Layer 11 of a small transformer language model trained on English Wikipedia (16 layers, counted from 0, width 64).
Take only the direct path to the model's output, skipping the later layers: a vector added to the residual stream pushes a token's score in proportion to its dot product with that token's output vector.

Output vectors of the tokens that the questions are about. A number n stands for (n - 500) times 0.021.
"C": 507 473 523 465 528 513 520 482 471 510 459 507 476 464 522 488 468 445 496 522 476 573 504 496 507 492 507 507 564 499 494 486 511 529 532 513 505 486 493 443 519 521 494 500 572 490 451 512 543 459 457 498 489 475 573 462 459 476 422 553 503 494 404 515
"uff": 529 485 543 469 512 490 426 511 513 539 506 522 547 525 510 531 473 482 585 529 486 568 529 567 533 498 494 542 519 437 529 460 466 491 528 496 565 519 499 419 543 417 462 549 505 502 532 522 517 520 520 477 418 484 438 458 508 460 497 516 574 499 462 512
" against": 494 509 518 524 474 499 443 497 508 492 514 492 430 488 517 519 509 535 517 571 496 428 551 550 585 495 512 519 501 495 546 432 484 509 429 475 518 483 531 541 515 503 501 495 562 497 540 504 438 542 550 452 513 565 517 533 501 505 466 483 497 544 416 517
" -": 446 476 460 471 552 511 503 431 514 477 440 489 471 494 511 512 476 522 514 485 495 488 518 506 484 494 497 520 566 565 516 496 475 479 587 537 483 480 577 526 490 513 572 491 529 533 499 503 486 535 456 391 446 487 543 588 523 498 519 537 447 481 513 490
"ild": 481 563 543 508 574 443 566 503 531 511 430 495 482 491 604 481 618 469 499 510 602 439 509 504 515 444 510 557 469 465 582 505 477 474 468 518 593 523 525 473 578 467 500 565 435 488 457 508 498 512 462 478 503 533 494 453 514 491 476 416 574 433 447 552
",": 481 471 461 539 507 406 509 487 499 542 520 467 510 517 483 511 507 542 537 567 521 511 528 481 471 536 497 535 541 536 543 509 482 486 512 498 510 499 547 481 498 489 525 427 575 457 526 475 495 563 474 417 501 493 539 497 487 497 460 516 484 501 473 519
"ber": 482 566 603 471 526 436 509 481 520 497 463 549 503 541 599 521 448 479 501 472 528 500 526 519 557 500 524 478 498 540 525 570 503 466 532 551 543 495 454 545 573 471 573 460 484 571 469 495 485 482 616 458 527 584 534 464 435 433 534 494 496 456 557 525
"ten": 472 506 535 534 581 489 454 552 521 475 349 512 451 506 533 530 570 512 490 532 600 538 564 447 521 600 543 443 432 552 508 535 551 527 569 368 554 527 528 466 534 495 531 502 484 528 522 505 486 546 530 483 526 449 568 576 502 492 595 529 479 446 494 372
"|---": 391 460 503 411 515 524 497 460 578 486 279 528 474 539 560 597 471 478 432 658 631 537 600 516 548 458 510 497 495 500 602 428 558 394 572 467 705 415 536 418 716 561 526 680 548 570 489 973 288 569 575 377 483 611 505 489 523 343 464 500 580 533 392 535
"istory": 464 450 415 429 469 577 389 537 516 463 450 570 613 512 601 573 522 609 504 576 559 439 454 470 447 397 436 495 428 494 558 454 502 381 490 504 622 443 592 426 633 585 522 445 404 588 563 535 489 492 525 551 362 520 500 466 535 490 460 517 511 495 430 444
"|---|---|---|---": 542 534 591 482 509 509 507 433 452 555 383 451 450 568 468 567 445 569 518 551 446 562 485 489 472 386 467 488 467 422 509 406 562 530 465 447 522 538 606 384 577 505 602 552 481 602 428 591 502 429 516 461 434 561 500 408 486 479 594 583 498 534 512 524
" rele": 520 573 530 477 500 469 476 528 489 494 432 520 500 523 501 542 463 509 508 572 564 522 456 558 551 422 503 470 570 523 492 451 459 529 489 480 565 466 530 512 481 531 489 518 540 553 523 510 437 473 525 454 426 523 508 543 557 510 503 520 498 473 509 542
"ician": 483 521 534 494 535 558 457 453 557 463 447 533 500 528 534 517 538 491 448 586 448 438 581 575 472 518 496 476 423 431 470 500 415 417 556 436 566 463 554 551 598 426 598 497 373 518 538 531 438 609 541 444 455 453 429 512 557 528 450 499 506 443 387 540
"ow": 509 495 532 474 497 497 415 486 577 506 469 539 457 491 514 552 466 396 531 515 484 433 465 511 473 478 531 547 494 454 550 518 511 479 485 477 603 493 435 397 557 504 494 517 494 505 500 495 517 526 510 479 438 522 566 536 481 442 434 437 494 539 580 472
"gr": 468 506 449 592 474 535 419 501 519 499 483 529 532 520 487 555 490 449 499 519 486 567 482 475 600 505 479 534 523 420 433 514 515 533 561 516 515 476 511 549 548 587 535 536 514 536 388 500 472 446 521 439 533 521 508 479 485 404 438 509 516 532 469 528
" four": 534 490 527 461 471 544 497 510 495 490 459 502 481 475 499 511 500 516 436 527 513 511 486 538 545 517 559 522 514 537 518 474 478 498 450 477 513 499 523 452 464 527 491 549 533 545 454 514 437 552 544 461 522 523 511 513 503 444 503 485 473 521 512 536
"usic": 439 599 586 379 530 507 470 475 427 454 439 578 498 557 525 490 456 474 485 507 596 520 528 521 450 374 531 465 502 522 488 336 474 492 436 455 569 378 601 431 603 586 495 515 502 493 573 525 468 528 449 556 486 578 530 551 580 546 594 450 557 502 439 623
"ption": 465 536 555 429 505 606 422 482 456 417 534 588 466 566 597 524 391 463 513 517 658 482 494 570 467 550 384 425 514 565 480 463 488 519 560 572 560 454 498 521 603 545 523 464 505 449 430 529 441 474 572 514 470 508 481 449 605 444 477 553 538 495 551 492
"o": 506 550 532 525 542 520 459 462 460 545 500 510 461 518 488 472 529 429 522 561 555 457 524 508 513 469 473 515 515 519 481 494 524 465 535 479 481 497 484 450 541 460 445 507 472 502 543 482 515 487 522 444 529 446 551 500 545 444 489 507 462 524 493 495
"e": 431 587 521 505 516 587 538 477 513 538 488 467 522 608 437 469 529 499 520 555 513 491 483 563 526 518 454 595 537 554 436 542 554 507 514 486 533 435 528 494 567 511 492 509 530 508 545 483 511 477 497 506 553 489 555 518 492 416 535 466 522 571 497 416
"ested": 489 491 536 512 491 514 517 594 457 487 462 477 478 495 513 455 487 472 487 591 512 461 539 479 483 548 587 490 445 494 550 507 567 460 578 478 535 457 489 604 542 548 447 603 465 507 496 541 485 675 605 353 481 498 469 538 513 487 501 553 585 503 523 509
"ish": 459 586 573 550 492 494 492 491 570 456 469 553 460 473 456 535 505 513 413 487 459 492 485 453 487 504 507 488 484 490 552 414 538 428 468 508 564 442 434 460 583 507 484 475 478 597 439 499 505 513 487 484 549 443 558 570 379 458 491 529 535 542 436 511
"ult": 564 471 399 473 488 528 525 448 477 504 432 493 519 570 524 566 489 534 492 508 598 545 511 476 558 452 426 500 529 565 489 509 485 450 562 460 495 468 486 502 565 558 445 518 457 538 524 516 521 467 476 515 533 508 492 436 463 532 427 516 560 541 422 453
" born": 382 491 593 463 502 496 559 414 522 406 494 507 553 572 510 633 450 514 509 585 488 450 567 552 469 547 527 564 461 445 555 548 494 474 526 471 510 546 453 531 493 576 478 487 506 566 525 525 391 510 535 473 491 547 520 500 532 589 496 468 554 442 454 507
"ies": 516 608 442 459 442 465 545 466 506 499 475 440 442 568 553 507 413 486 504 559 509 439 493 478 431 492 496 509 453 435 618 517 471 488 508 424 566 504 519 461 573 440 525 509 442 511 535 504 489 507 456 512 487 557 528 506 448 462 562 466 499 561 470 528
"owever": 433 406 461 407 642 703 532 587 545 586 435 528 509 468 487 431 562 656 505 544 520 433 591 431 571 449 602 455 549 542 660 360 424 362 505 394 612 534 525 424 628 507 504 585 532 549 485 548 477 560 546 472 426 550 455 483 502 505 430 437 532 452 511 573
"ional": 462 468 437 584 517 476 520 445 474 450 345 470 448 426 444 578 469 601 447 618 484 546 521 589 602 531 470 506 507 458 539 452 421 537 527 492 536 527 435 454 616 576 484 503 402 498 455 511 459 533 530 529 510 533 575 486 534 457 443 524 432 399 459 489
"s": 513 513 437 450 467 472 463 530 511 475 472 515 468 574 539 514 463 542 501 553 431 483 539 491 469 550 494 562 461 501 468 383 486 558 612 439 572 470 495 460 505 466 564 499 544 522 454 487 510 485 485 503 536 472 550 447 459 461 491 518 477 568 572 419
"overn": 477 484 507 492 539 555 482 585 537 519 418 576 524 527 547 602 498 583 508 517 463 485 590 434 535 523 540 539 451 458 521 522 465 472 545 521 547 439 446 561 558 623 443 561 426 465 519 542 500 502 551 457 432 568 461 461 473 432 429 445 452 503 477 609
"ering": 474 531 517 540 466 491 538 503 451 483 429 500 516 464 461 452 549 534 448 486 506 555 598 519 514 429 425 529 465 525 645 511 586 521 556 492 558 412 600 530 586 557 436 501 521 501 482 511 460 565 521 433 462 519 515 504 387 486 461 534 570 501 510 480

Each question shows what one neuron of this layer's MLP adds at an activation of 1. A number n stands for (n - 500) times 0.0017.

n184: 685 639 432 623 422 472 709 467 428 400 536 525 424 482 406 581 506 440 409 557 528 526 551 571 489 556 555 514 440 531 531 456 353 477 544 557 522 599 491 538 208 392 410 495 508 522 425 397 570 522 448 442 664 591 538 514 492 438 456 401 353 507 600 583
Pushed up most: " four"

n152: 552 307 497 346 650 429 372 418 501 580 238 479 567 410 505 410 369 541 651 701 348 506 425 473 310 571 517 463 701 705 470 456 421 495 284 558 451 439 659 454 319 651 479 504 546 424 421 469 602 475 613 513 466 496 482 644 420 651 435 653 510 738 340 665
Pushed up most: "C"

n26: 524 562 424 411 517 512 508 496 607 517 341 399 559 431 579 420 492 398 538 633 504 539 523 489 494 571 531 290 379 631 626 589 519 522 525 470 434 726 333 434 526 389 656 485 458 552 495 504 556 492 535 480 433 466 571 489 430 463 486 459 451 458 547 379
Pushed up most: "ten"

n112: 482 491 399 403 444 418 441 428 513 609 592 593 659 428 471 426 662 477 561 341 677 300 483 401 495 638 609 480 471 443 541 530 535 521 607 499 586 543 454 610 523 493 285 578 432 540 444 582 548 611 730 434 375 463 574 526 499 616 432 364 575 408 516 432
Pushed up most: "ested"

n79: 552 425 478 608 565 491 374 626 538 461 436 727 469 539 584 469 402 425 358 605 415 533 542 612 437 574 359 414 631 416 495 492 481 454 505 696 517 464 482 514 421 501 692 548 423 373 457 686 365 424 506 460 448 467 541 561 510 550 525 463 586 487 505 563
Which three tokens does it push up most, strongest first? "|---", "ption", "ician"

n97: 494 542 569 462 351 541 509 342 372 384 445 400 600 356 467 689 449 479 467 546 397 330 417 531 388 510 504 522 379 591 601 591 421 498 500 434 418 703 391 660 364 687 508 449 558 496 539 619 424 549 534 391 541 560 503 474 417 577 587 615 556 359 587 493
Which two tokens does it push up most, strongest first? " born", "ested"

n104: 501 575 475 376 632 523 463 575 352 608 593 471 425 442 486 537 582 715 558 372 433 362 479 338 703 496 523 595 367 491 610 246 519 457 521 541 492 445 451 593 617 552 461 545 435 518 449 659 531 403 495 692 579 454 314 545 392 504 358 414 483 397 492 409
Pushed up most: "owever"

n219: 406 549 551 378 412 651 678 671 478 578 660 512 592 544 416 301 496 446 534 334 466 495 557 574 438 424 460 781 610 514 373 630 436 441 516 455 560 481 493 550 493 562 604 462 540 475 514 585 399 367 678 622 628 434 534 495 591 445 526 371 479 589 538 666
Pushed up most: "e"

n172: 533 497 498 577 463 582 568 537 527 562 580 509 777 601 425 543 580 514 551 754 445 456 561 533 430 446 422 436 530 434 317 544 523 391 580 411 587 568 475 589 495 411 540 600 600 381 615 345 451 543 627 612 420 473 668 527 565 370 412 401 470 407 655 345
Pushed up most: "e"

n167: 420 535 464 612 499 555 457 278 488 501 622 638 624 571 542 469 485 407 574 615 388 558 405 438 652 627 530 496 572 282 412 460 407 378 445 529 570 512 409 444 500 328 581 629 621 513 411 423 560 388 467 361 441 645 472 516 497 571 528 524 468 599 419 441
Which two tokens does it push up most, strongest first? "gr", "uff"

n133: 426 584 501 533 494 362 328 546 590 331 569 535 369 603 557 583 400 373 551 517 432 615 363 478 574 610 448 502 567 567 408 420 450 590 381 607 499 544 358 567 561 567 447 503 530 420 721 523 466 480 424 466 717 708 587 595 557 516 616 513 601 518 638 630
Pushed up most: "usic"

n213: 656 555 347 491 534 498 476 481 604 431 510 458 458 494 527 346 534 528 567 553 518 346 473 451 457 461 619 580 529 555 495 578 462 542 516 381 551 583 438 531 459 412 594 373 311 486 506 375 446 511 298 475 572 504 625 524 503 611 581 319 604 592 464 500
Pushed up most: "ies"

n147: 291 649 436 504 519 612 616 549 337 397 464 487 497 473 455 465 632 495 524 510 606 527 559 508 563 463 520 438 497 432 511 498 446 498 489 420 515 509 413 641 452 524 442 566 593 489 483 548 525 543 631 572 452 682 359 409 391 480 548 293 569 354 527 455
Pushed up most: "owever"

n247: 449 512 407 416 445 555 527 341 385 509 528 609 445 491 611 465 324 585 567 499 418 426 423 471 584 444 751 586 346 684 386 463 514 597 375 671 579 467 338 435 369 484 512 525 556 629 428 483 460 556 414 497 590 578 521 521 618 666 433 494 591 426 606 611
Pushed up most: "usic"

n218: 572 545 552 500 505 482 545 480 488 499 547 369 449 402 490 439 645 417 427 443 401 501 528 552 416 548 530 525 451 535 598 560 587 476 453 592 499 654 501 509 228 533 386 412 599 549 491 517 457 504 418 421 577 591 427 411 408 380 527 515 406 456 506 611
Pushed up most: " four"

n223: 629 566 516 513 574 353 380 479 405 398 614 527 526 473 318 419 539 583 565 577 548 483 547 549 380 489 486 445 477 493 522 555 606 610 547 594 422 431 457 289 367 523 631 486 585 566 414 557 650 452 460 557 395 459 384 448 361 583 474 524 517 435 640 480
Which of these tokens does it push down most? "|---"

n2: 589 519 496 539 465 530 562 476 502 406 481 414 595 516 456 462 439 531 597 542 473 461 440 491 632 400 544 463 557 607 560 564 458 433 454 355 595 618 471 378 490 595 639 501 639 522 484 522 625 525 340 519 554 357 610 580 455 584 631 627 496 697 557 575
Which of these tokens does it push down most? "overn"

n91: 385 706 428 469 559 490 680 374 234 299 537 439 503 451 489 378 447 494 543 640 453 467 379 400 509 524 539 545 396 549 624 655 408 466 519 228 551 522 411 351 804 376 556 539 631 492 611 525 572 404 374 599 515 459 481 446 462 443 533 455 488 551 491 447
Pushed up most: "ies"

n89: 400 547 378 456 481 409 605 333 473 550 462 557 555 511 274 566 506 582 537 386 734 477 446 515 473 519 366 531 591 583 447 531 528 497 507 468 520 482 431 502 417 517 528 568 738 373 482 445 555 415 508 460 465 383 425 532 574 533 515 522 467 572 474 523
Which of these tokens does it push down most? "ician"

n120: 426 502 560 500 469 540 513 638 625 247 540 506 666 357 430 459 739 575 494 533 560 574 481 543 562 451 534 389 506 632 477 558 370 506 551 459 470 421 592 661 507 415 589 411 436 417 568 589 555 589 607 520 487 548 484 470 359 493 412 700 531 587 584 360
Pushed up most: "ering"

n62: 542 556 495 444 527 519 524 512 594 313 547 560 471 522 568 533 619 434 627 424 358 393 511 627 592 505 550 367 415 554 521 453 495 542 581 592 621 510 447 441 617 659 434 496 397 499 560 668 646 639 366 426 583 435 538 449 411 555 455 389 568 484 506 556
Which of these tokens does it push down most? "|---|---|---|---"

n103: 450 490 650 529 527 359 582 612 479 543 425 520 613 564 570 541 430 500 506 520 398 503 613 465 484 621 478 460 508 751 554 540 426 575 501 606 327 377 403 588 506 468 439 353 431 565 587 531 367 478 731 406 603 560 552 566 442 506 623 628 506 453 375 537
Pushed up most: "ber"

n78: 623 447 428 360 542 360 616 523 499 497 469 461 463 566 659 483 310 533 489 567 513 574 425 499 510 624 563 509 506 566 426 550 451 486 556 500 536 609 542 519 391 441 540 463 692 456 430 271 440 502 503 411 431 616 447 539 450 570 482 488 437 458 464 513
Pushed up most: ","

n69: 450 498 436 438 384 548 709 452 368 352 444 629 536 482 528 557 577 603 495 427 561 438 579 501 574 322 457 684 467 538 577 606 480 527 491 438 476 438 433 494 578 464 438 389 387 345 581 489 426 479 670 513 363 384 549 592 431 505 613 451 521 484 451 491
Pushed up most: "ering"

n198: 629 572 539 515 512 563 502 504 538 490 608 453 373 476 539 438 577 413 547 404 643 436 596 529 527 481 323 579 601 635 316 468 418 481 524 383 437 433 544 499 596 412 222 622 482 477 616 473 546 434 342 582 608 348 417 574 630 425 360 354 540 555 609 504
Pushed up most: "o"

n236: 480 600 468 459 508 616 480 434 480 500 696 557 489 603 561 397 545 561 576 361 487 478 403 506 416 397 441 533 641 422 491 418 474 505 642 413 472 585 565 606 583 578 343 624 454 488 391 586 647 657 397 397 544 445 519 387 551 362 381 366 429 459 508 515
Which of these tokens does it push down most? "ten"

n207: 617 579 486 468 513 493 518 544 638 550 456 444 530 523 586 606 590 544 477 625 493 580 501 552 507 487 357 527 466 546 518 527 399 595 455 622 561 536 661 568 307 511 516 547 726 312 530 456 400 551 754 519 407 418 475 500 615 603 484 476 528 504 513 648
Which of these tokens does it push down most? "ish"

n156: 551 418 564 456 491 567 388 611 549 483 512 547 476 462 608 707 533 590 572 472 458 360 486 495 561 620 542 534 450 504 499 406 479 465 351 761 591 496 616 489 564 460 479 529 616 597 590 549 463 487 504 457 640 338 644 442 444 623 518 440 417 375 649 385
Which of these tokens does it push down most? "ies"

n124: 738 474 484 393 497 264 604 489 497 534 530 586 482 372 656 653 479 615 437 475 364 424 455 622 515 381 524 602 316 456 452 480 459 449 569 424 632 455 359 566 372 481 781 494 679 535 560 470 370 575 457 419 385 366 391 302 622 619 508 486 471 673 444 424
Which of these tokens does it push down most? "e"

n101: 408 570 515 606 459 383 412 472 584 507 504 605 400 359 607 500 494 456 513 712 375 486 550 490 662 479 374 530 535 529 547 426 542 583 485 380 407 563 436 365 534 465 585 416 588 470 652 480 636 497 555 436 591 640 480 410 499 565 569 623 513 479 481 381
Pushed up most: " against"

n189: 705 524 290 401 492 485 500 637 297 496 438 456 515 548 548 513 409 520 474 493 574 555 458 417 540 511 672 539 371 486 516 459 546 461 658 293 452 439 362 528 304 523 443 485 383 510 496 463 561 442 391 571 610 418 546 415 512 295 481 390 469 641 578 261
Pushed up most: "s"

n24: 605 634 479 404 531 597 601 467 518 495 443 455 546 418 498 482 530 645 602 479 489 451 562 490 523 590 529 488 439 554 516 510 444 411 536 402 520 611 474 481 731 485 347 455 555 617 412 604 404 342 407 472 376 414 413 508 591 466 456 597 411 482 497 377
Which two tokens does it push up most, strongest first? "owever", "|---"

n178: 650 464 573 359 361 557 551 451 404 523 517 637 532 546 417 484 488 433 535 602 433 572 509 516 634 342 474 360 548 466 575 558 543 423 428 539 475 505 483 506 455 308 514 526 422 421 584 573 509 452 521 515 361 446 383 368 515 569 449 583 550 376 476 597
Pushed up most: "uff"

n244: 649 371 571 556 499 649 431 634 455 500 530 447 425 449 619 312 565 391 614 451 459 459 382 325 304 400 486 515 596 420 305 568 547 549 496 431 402 612 387 586 440 699 452 628 422 440 376 536 578 480 466 412 461 318 554 426 539 543 629 496 476 532 494 708
Pushed up most: "ested"

n14: 570 466 445 413 473 496 438 526 528 541 640 557 483 406 495 395 468 500 515 462 351 513 510 467 489 442 493 522 494 527 460 457 556 447 537 558 643 562 453 418 210 468 490 487 515 511 487 380 481 495 505 444 639 472 452 514 413 532 618 614 429 524 658 473
Pushed up most: "s"

n175: 377 445 452 454 494 555 334 425 487 377 496 556 607 578 549 557 443 554 453 434 499 492 349 430 439 437 512 537 490 482 422 422 490 596 706 404 449 406 517 402 325 509 604 519 456 612 686 552 409 450 546 522 336 442 404 342 492 414 449 626 637 482 478 475
Pushed up most: "istory"

n93: 447 536 418 475 419 463 685 486 508 474 602 462 402 490 611 455 362 497 386 523 640 433 466 473 513 243 487 417 600 341 421 501 441 462 373 388 511 654 381 530 422 544 473 560 445 583 423 579 443 508 399 333 445 433 405 537 422 532 546 334 553 452 462 556
Which of these tokens does it push down most? "ten"

n5: 433 540 509 716 541 371 679 553 428 516 429 360 561 406 524 393 470 739 382 380 369 421 507 669 463 492 410 501 551 567 539 540 595 617 687 490 495 453 434 509 614 470 461 674 595 433 514 463 391 513 518 578 614 603 630 567 385 526 409 337 614 400 477 683
Pushed up most: "ering"

n229: 601 539 487 491 483 495 314 552 379 520 517 466 511 440 515 472 559 470 489 430 514 575 395 568 507 471 536 362 516 446 415 574 519 471 449 533 522 712 450 617 566 520 589 515 578 470 553 650 766 508 552 526 560 430 582 500 373 372 523 460 419 499 515 496
Which of these tokens does it push down most? " born"

n194: 423 532 434 462 561 403 508 506 478 504 587 575 593 751 437 484 574 539 490 591 255 390 473 449 327 563 459 388 473 615 547 591 606 704 388 396 540 541 455 722 657 510 571 601 419 476 559 564 403 602 628 433 505 426 541 581 535 407 531 500 471 691 415 452
Pushed up most: "ested"